Layer 7 of a small transformer language model trained on English Wikipedia (16 layers, counted from 0, width 96). Numbers have three digits each and are written without spaces.
Take only the direct path to the model's output, skipping the later layers: a vector added to the residual stream pushes a token's score in proportion to its dot product with that token's output vector.

Output vectors of the tokens that the questions are about. A number n stands for (n - 500) times 0.0049.
" however": 575453557419535520483498528485476579587515495473447633516464487432522466453567607579421522465542545551490407496559529569586464489615559555394500551572446390494547486493544498625546374578616590556489547568581504643465535470411426502360539522587471450580483438378512514488476582356481414409
"),": 427553502466467522564427547356484488447494433578491435518511514437590477481448511584413468471557531492471498519534464455558523519543475467412453588538565465484432412463409447433439460463551443454528536596582564427403455506466459561521574419513485512482392511479469477427457533344523500427
"where": 562474449451471454599519431414443551420446305513334531540464458480498442473406512557363512445391567714479460457483556510576428500437589555486343534516531381572347502565527609662568630437591521564493632676411446439526448564378316546637590620571496580628507495550513635525527583324507418341
" Won": 561512611455511409496561500531400430464557426438381534559471426491470408384502611580448436500366542571527446463516501536539544572534571480533520486593465504511497540433465469496522509507578475454618592583527510499567486480475425496529506503593511429564477357413444488510490601506457480455
" =": 497482507500584500490495419544504392373504313440451440476513481599493407458507483441468476515477547466446557637478622486471512498464474482639428468491462513510516368455500413556566436592603440468551453443502569503515469447495463568552560510597440543467490494578519522569377414500610600304
" Apps": 470461664487342462500462479465400482572497355393441557517381448517468366396392619658507528556329638637324529416612517564479506755491803676589471504475439466492488446598429725596600507583586566381605700482663324530538663449414437497474543506530495382516577379545542606480565493447400399440
" ": 531406443455449558580482478563605494485546521500532465447519583528505591565441519518529599462547387415593571536454476470484578470420469486416564422395521556467472552484518456418542451426492553517547455409446573423517452561513556424557425470400503485464548546570474442480555428597503551580
" arms": 570571570464443473399558643441480364560418524395463561459439441463689492438473460595370484461535628600348476317545548573636367609470475448619469557488472446600440409710518613706477425464630512381466513433460562509483590410520471699517577580591533572542395434361599572419449697340445448399
"aceae": 484518618512466389310462502347332490454328419607294492423464497510533461494564500584418391430503625593314443402486549506628386457467641414463381570684429402565469417493495516591618463704602455390401535493610447493604528341409464471517595668562444561442445310473336584516423519405434502376
" (": 489521427437408533548513416498524573522522495575491544574520543555448535501487489483537559517525446425426497600528573480444575583465436514514492424456485507523507445479522460494483513430487435494523472486563530449471500525535595503482485418502465460462543560523533499492485454558545514432
"k": 571615756598340302255635470150094394432315207268340618473208216454500114268693570627195190661335713879222351274584687684689351690783728464729279895868289229631480282538420815761542399574980586410341764890660447620604692284324227807617847661940355495726291400283425773336219805031313325210
" Pictures": 531606661529440437419604550455398453534481521356400595568476447446562456430639564587476378492524658630505400531515566468529409536594616552531398608630377529603472596540462592556455512458579421508413620617574498585424458437406420493586582482583476431583430346444476480467459617504434486424
"rthropoda": 465476582583586396458563590272389212432390252482491649540350316484544263220528524490238382441404735722271475342436453698633352576496515576802446809635303451394251420629277636523695370600633512446357610728597401400595687529558347618724711563867455632761488450516416597414379486323417355351
" him": 558559597520541361542461627341458453514568435578515517493438500500546492461483531442410429504423548591483323599529545587634435568478514386621517574624537537545474538569462523502450515483599658455476633543462525519479619452418422541496528520604464526483479380485402530529356523412492454560
"CEST": 427544581548534431334588427417419615389398493467452476561358374383627395356606561558522277729549631590360551322511426565662381697536633458563421548595450377417414514699417600514426508462551476206447595738611563643542609545459348638428691593636405526482497535541419567530416599301310452411
" until": 505562496489467500488515571384514569574565491512590534439461505428568484512435584591376533493459533486450425506508547489537482512583510517467455467560475521519534522483524504571420470530574473518641536573509464601426513526530472540523513482610545434476526509383568553459416588451512523531
" Publisher": 512608518546428416497485506503426472386443370509386547516437404445500452379555532557429428550459616632505511510580504484609387626596468371516437457597469598593493474496381602568539444500564421471455686704628468464582612399444411527522568511534385451608359412473531516498457572455385520412
" Location": 584528378533461469353437537508408436374510323399437647429471447447449443465482510484470394572436577582462481516685500480575431388474359525440395444457515465573451480627399555643602446544630560472492546497512484515605518504422493593461528556582467396516437502512421511485521555438408536413
".": 444597480521543511496456577372526543523618573594608454547525571552445549573416477432498619510472491473489459525496466435471527486420439536451493507402538562485507627530524461489539557499484412478516488618547571496441555561550502426438470522541477510394488422552542507449510522552603580573
"rise": 562465459565447370470568380476442496391406472378600523462452411416619407400523557425396535518377551556557328485445572600520390503476443498500478497474428582684498308554414641557514567579508612465548610560504559542390547493339447577599536586643498515444498487399417531563437478359595519566

Output weights of attention head 0. The head adds the sum of these rows, row i times number i of z. A number n stands for (n - 500) times 0.0012.
o0: 361550532377445567553537550448355628623695614557511451462445271458400463298408507431572349613418651564495565560616383419519508391474460321547682563588416527597574491466361336451312604346395315378607567407430523508522440535586680464323430600393542652585549346503484437438629541655621610469
o1: 431551607553402493483372348560622530408390640514493345298533662346543593419407474628717532607530348672520315372406542578308536497634572389486467539490493292651596482435666435571758620684698568550507372365381543616406440429394636459594557614655506431407267583383635440701611549573461387518
o2: 774490777556499508393482569554534630505489501488559455405369518415529542275456655687548408490396504545664362481591498481463483536566551327571499628388318626500404602666584640559659462507488532507439490605587335412600532587261379456488608589398356379547543400487551624550699477385373472695
o3: 417400505552449432442363446358447600512555335462511423488503451680383401470609236452626578472391533480410460560559248632389568539337565315716536636463543526492361412540499608360518328414406503540481500628661567527632611434282490673576574651534432458387457630611357467544491295444310538404
o4: 484404542511586544456479570398475409540348577550326515552507424565524560448511546545366366616414472482304625477661546506513410534388349331448679394484244608439427471618483382390292554407260155486463537487543476463422572524680624534337502517541575660483488560434526599452298693449634435466
o5: 453626500334383431562598591504484389517402663500577447544514426476530683688452463487518382506515557515588464494512619413520520493656399443353697442505529460480361531613440403468186559514382207533504725532505537588468356586614640339369499473586572641521349439515572368447557617516545487427
o6: 515534554659441531589542504564550641604507722312589613642423439592502458358512493551535519560590495500390500552509278580442490561366564369522515499445491576424520498554439558620565346560537540503452436729456496469588565456349473402442643499416463276607448596328568431551552345362480394756
o7: 614435355557600522639801415485441443454463560529406371431500542466463540416461419463475571496424529480414488574365429598715513465569541539476594527546574601575409414618576423484466604443402632431704462442242368463454475421398348390634485588469561530668470558450525596793422600631394433535
o8: 455572482541530414477503468430489647393280565511489447541376570468511562579555412600521539537381487517389428488552434738495584570524534349376494521468539358785335475483360336398558568614376587511606666578626468517646428467587573550412502569382483608393456466547518547464588616546471510440
o9: 688525625605472542550499533483515589481464421515749461511457541461571272269484537584641368329551313564605342424443453623357423527601620404629424712383658461394524412512706576713495402637751660573429274483334298666489516454426386496600644621444571463590620594407529454581563470196378397618
o10: 452463554461477593429417535595339551535735480658578445690473441452603357448378513282472576394640710504691442673476551609535538445628530697541738582570536633479539655603553497579488430510611613482486527482454481448479469601418470487424482375343479633608681525355505574326639464285591532495
o11: 464474559563543458387425458424452606587578572491502687620506383553439593394577603637638721553520416458407673546406666717470529644489429472586593524545328543333666514432637677580563423456470569570345485574445440428562556517378536433480568591417489352598629406510507655512383448364517407377
o12: 510536487504337615479399532515576336583401511519560535468438498335585600598442717587432585416570561496473499482513731545361483547496500483406507431453451321494481466487552382498434483623553529400509516565588628414396408612558612550351565366620490487503500457476528475372478545395477500343
o13: 372414328445553330562558590495613431550338565483540503575547587528653533557609435466408543377571428486437517412462552512465526524677493500379646400431661628517583417326486414326498420621420507501621534479603527376579273354513675450578496424572500533530520508368560235515366374561539656348
o14: 533385566469557484501574483445543608533611533418581574571622565449579525663437465530548699524537413415477490331398418519627382562478529324464511470473458516483482583519520518535580376558590512472523399521426346488399492450522365484504290578423482325571489374476671674591552435554648546428
o15: 512543487438339710396433495472371581677431446606486512367531597523563559507553546499483420599327433370312446443591545589453381374359416688348518536482361494460302472629528407333422642385526560592610344445574529542425404477554552640492480688469572519443381531570387621451428524404383356397
o16: 506423508641381589534605529478413626519569579486522456566522409557618506515511474415572429443406646419343446420359358625557393430405524411481362644502593404439561508566486573497423522445331507480445575474511469432489538457579468472502338687408624348504500544512531414541421468521466538457
o17: 448688537270461442524459704383615731443486593626390496725452521632571531714548307547529401479628431504375505351437288390572515508521733468326469565531662486534518513584361483458585377645470468526339563602606523672530394554607533376495445618320417538335393608454553414271635369422450531600
o18: 323559419476363350528563562275510472425489665428368612435483396536563816494514568541352491528466693483319539432460571351672340597491348441327564496477402553575488527437441403313408513739594307436380497523513473355534462445528598367510474600627358379454274334490540604448500568445461565415
o19: 450593413383426402474510565657500613349464494444480483681406479411595707606478584573540676664559543380600498418447615385527521536699388819200455361568500540524650529473546614496544496638649385402473401327516533451438464582541456446341489458610388372449511637425639448440657415335545584357
o20: 685489544676457645411568286528444721642478633378622534434229659513435502317529710765656593676512350496642449396550571833281464627567498640504545556432494435442585556583670630665678492487769700667462331495481358501586505673116339520487610669443437409547523461530629613635758319357260428755
o21: 415490577592473589528362562448469510518382586547573374475517439516704482325491519517494352502520504410443550426529574593397450524694464518508602416634414500401518408547686456476407589615584419375473372558237349519425451488519542476548547623662478624583336660468518409478306586319344436412
o22: 439382334339458518601599409446447423524518521570590542618649443584322378636492407326699593481548508537468457662521507548557703603500547551526549389577479455640583377443401406602492356333544626566641556504514687634572462430594701440543345425425565619457445613314616530472560437626680434299
o23: 298487639523559498548453463395470484442542483651493444428468495451430371560570356414450448613545439518614511293521425530563444523609492386584545528623657511467601484487535508340442620458339388354503492450580502511356450528538615554403362641563429483581480490651237364455519585575455502487
o24: 588523422414397441565661465540387493516549441667491471445670595544579503393567538404617599022397422521604449575352501594489522436648548525334461744687502621564445460407477567479585524345345658464375509378396516472493463401386519449678543426329586366550612555316502339471567329404342405290
o25: 491647479483577456310346570374540284397343387353539554326565380488556577575551518524398610491517605585525274412496636482669418429502517562448515620484437516569431521677591582593613370635670414504439495562367468473503525519513509600583705538824523409379424366510322810610421558507537407424
o26: 402654392553532449539530422531393341593405639475485628392542472511562458485634473540307503489565514408262603510444690406539383499569330562346500419519472518480520362402359350421257552367645444450648572497468518430446365401631611491368622399566512476536485490333577545622352626490618589283
o27: 431506500400580515533467503476313462381488428420645253582382352557482338412465254409540320487454234378464539494584502451414479308540413584506594525631604511379518328502519548512482520452395404515550396276454486699419643329709734609537450509662583622505508556510475555539230608462530483422
o28: 373544689606521599358238511399568591626398431442632523415399593480679509599578496670596516577581448476462425441441540582250547631495753423534492432400428379526447515397562552474519377636561637668440553533734556505549401484468644503391678568584503527398468507445440404522451304251469636246
o29: 447526495264597420517451444453517407576438549643462497613598585594563656489438509587381638438645485473571473619441657669458425541607535507609595449564548578418569505538550497502636354421713494504563566504538452395477431608332365452478692434437450508406440425335621525534462417538587427631
o30: 655532574560226666506482451447591586543547401473494626365574450471608651425437699560419667454588531401535449350604588420424542548569424325470334505556374557421657503570747623480579280454571417495428404438438504541341508453439555587583479629436503327352540598487407579616576406428267296543
o31: 545492261618466358588611564515634616416467660476440532684548401603473453593665477452426406460541534412545593515567401422576418543552464527436413433418446588406476510413324373423502445443303634411726592464485462572558480545446377508717404411455487488451670640613474590328577463629472503587

Each question shows a token from some text and the vector z that the head gathered there. A number n stands for (n - 500) times 0.0034.

"\n": 505564592493420351546470440514506503450389509497537514450498537427452454489521367473437488522426
Which three tokens does it push up most, strongest first? " Apps", "k", "where"

" child": 388456396343507628311532529584479517603522426612489410578471582634465394520498410578421615586515
Which of these tokens does it push up most? " arms"

"1": 527467594373408594364513378529490455510584465536472472619532570515379484524417683435502514521510
Pushed down most: "rthropoda"

" district": 370488629546638447380649366520572491640481491607449422528511563611587468671558335484376586625561
Pushed down most: "."

" Con": 619485566537542491485440518436544552481616467410428596547496271420613607509485498454463470545519
Pushed down most: "k"

" known": 337413607526508437363591615622589561513592450476424446370380588629536432670519596437430638435518
Pushed down most: "."

"s": 360514591337331639346430319447441434522422511625489480655701654494444488507646650412389504623409
Pushed down most: "rthropoda"

"ri": 522594733501497622597544590612404263436387541590523688677511445521283547434473409356500459521673
Which of these tokens does it push up most? "CEST"

" wear": 539591482555501530404590537467547473503462521462523436552581557461484555586530510434418443553398
Which two tokens does it push up most, strongest first? "where", "rise"

" style": 557500645652510188612441421567507593395470498441514608398473554487460538514360288439475492560550
Which of these tokens does it push up most? " Apps"

" in": 505492534410477571435512408546512445504604515480443385573509536470448441570433699494433574517459
Which of these tokens does it push up most? " until"

" within": 475511570555476469436528547390515384522490455522456432573562597382537556517504485424332418525484
Which of these tokens does it push up most? " Location"

" elected": 439480470368517639422547566414626443594376380592513402610583446643490417415541447485438561449445
Which of these tokens does it push up most? " arms"

" ": 500502573384438584483421549452645566442552526465505561561498415457550479516628608432535597419474
Which of these tokens does it push up most? " Pictures"

"The": 458610644609395289496429440577554465562472474421588479396432598468449440557515451510552383400530
Which three tokens does it push up most, strongest first? "k", " Apps", "rthropoda"

"pe": 448503506437520604390586585449575438554401449572572427580571459617489510454528481495486504482491
Which of these tokens does it push up most? " arms"

" the": 435549440460546634524504514420506512525516462446509536617582285474604475516683532554477622525389
Pushed down most: " Apps"

" farm": 426603600576439624524621372390459485556412682574660373755495339628443441642716701458482593704422
Which of these tokens does it push up most? "k"

" its": 549649578523540665531243568510470524553623570430318444683575584531705532288670575621561626550407
Pushed down most: "where"

" of": 470516434578485559489468550414490531465602523455494555644478383458585537512651520468532519518464
Which two tokens does it push up most, strongest first? "aceae", "),"

"un": 419450507470532561429573546573494466528549474529472427504518530433486570556473537495512520514564
Which of these tokens does it push up most? "rise"

" included": 532434610433569422488606588526691465424418436451401423522412598579644352515361549449332632475555
Pushed down most: "aceae"

".": 459440550458507395506538442590482511466490468536460456456473543442435534568416394502460488564517
Which two tokens does it push up most, strongest first? " Apps", "where"

" as": 566458620402455586382576500452525452563476455542432399520416510434393489589496652398508533545579
Which of these tokens does it push up most? " Pictures"

":": 487476640437519421563448502442515602431607525529494586606579447422487508612562563415461514552540
Which of these tokens does it push up most? " Publisher"

"2": 495503595569587628692564539444496382445532464539598581750478490573428524460478440441534438549476
Which of these tokens does it push up most? "CEST"

"4": 628370595591586606508542469402452445375450490524549560597450308462422611421425438557556456513460
Pushed down most: " however"

" US": 456542470140354610306229334451662397602401559565447396453730394524643392292624563572488489412565
Which of these tokens does it push up most? " until"

"t": 406442491443520574419570539567487476524551479529454415516513524441482548565483537506504516523544
Which of these tokens does it push up most? "rise"

"):": 550390644280520702352494497459440508441522366608353581808595414395381341506608654425510477478508
Which of these tokens does it push up most? " Pictures"

"shi": 403345607454448600452442639510667560495501585537568578482500448409546506566483695371475584523458
Which of these tokens does it push up most? " however"

"ard": 498562607560433465537589493616420423436404595472481548490572509528303624652410427352445525493586
Which of these tokens does it push up most? "where"

" such": 560490517464402572463467594471696478416497498420590549520465495387587488515493642372405576483368
Which of these tokens does it push up most? "."

" Tokyo": 314383429240502549417445396393420444622650677602545604705709490416405436468816691442494549511516
Which of these tokens does it push up most? " arms"

"sa": 521587605513440451556596494625463409412394605481531561498592498533305624648396397361440525481612
Pushed down most: " ="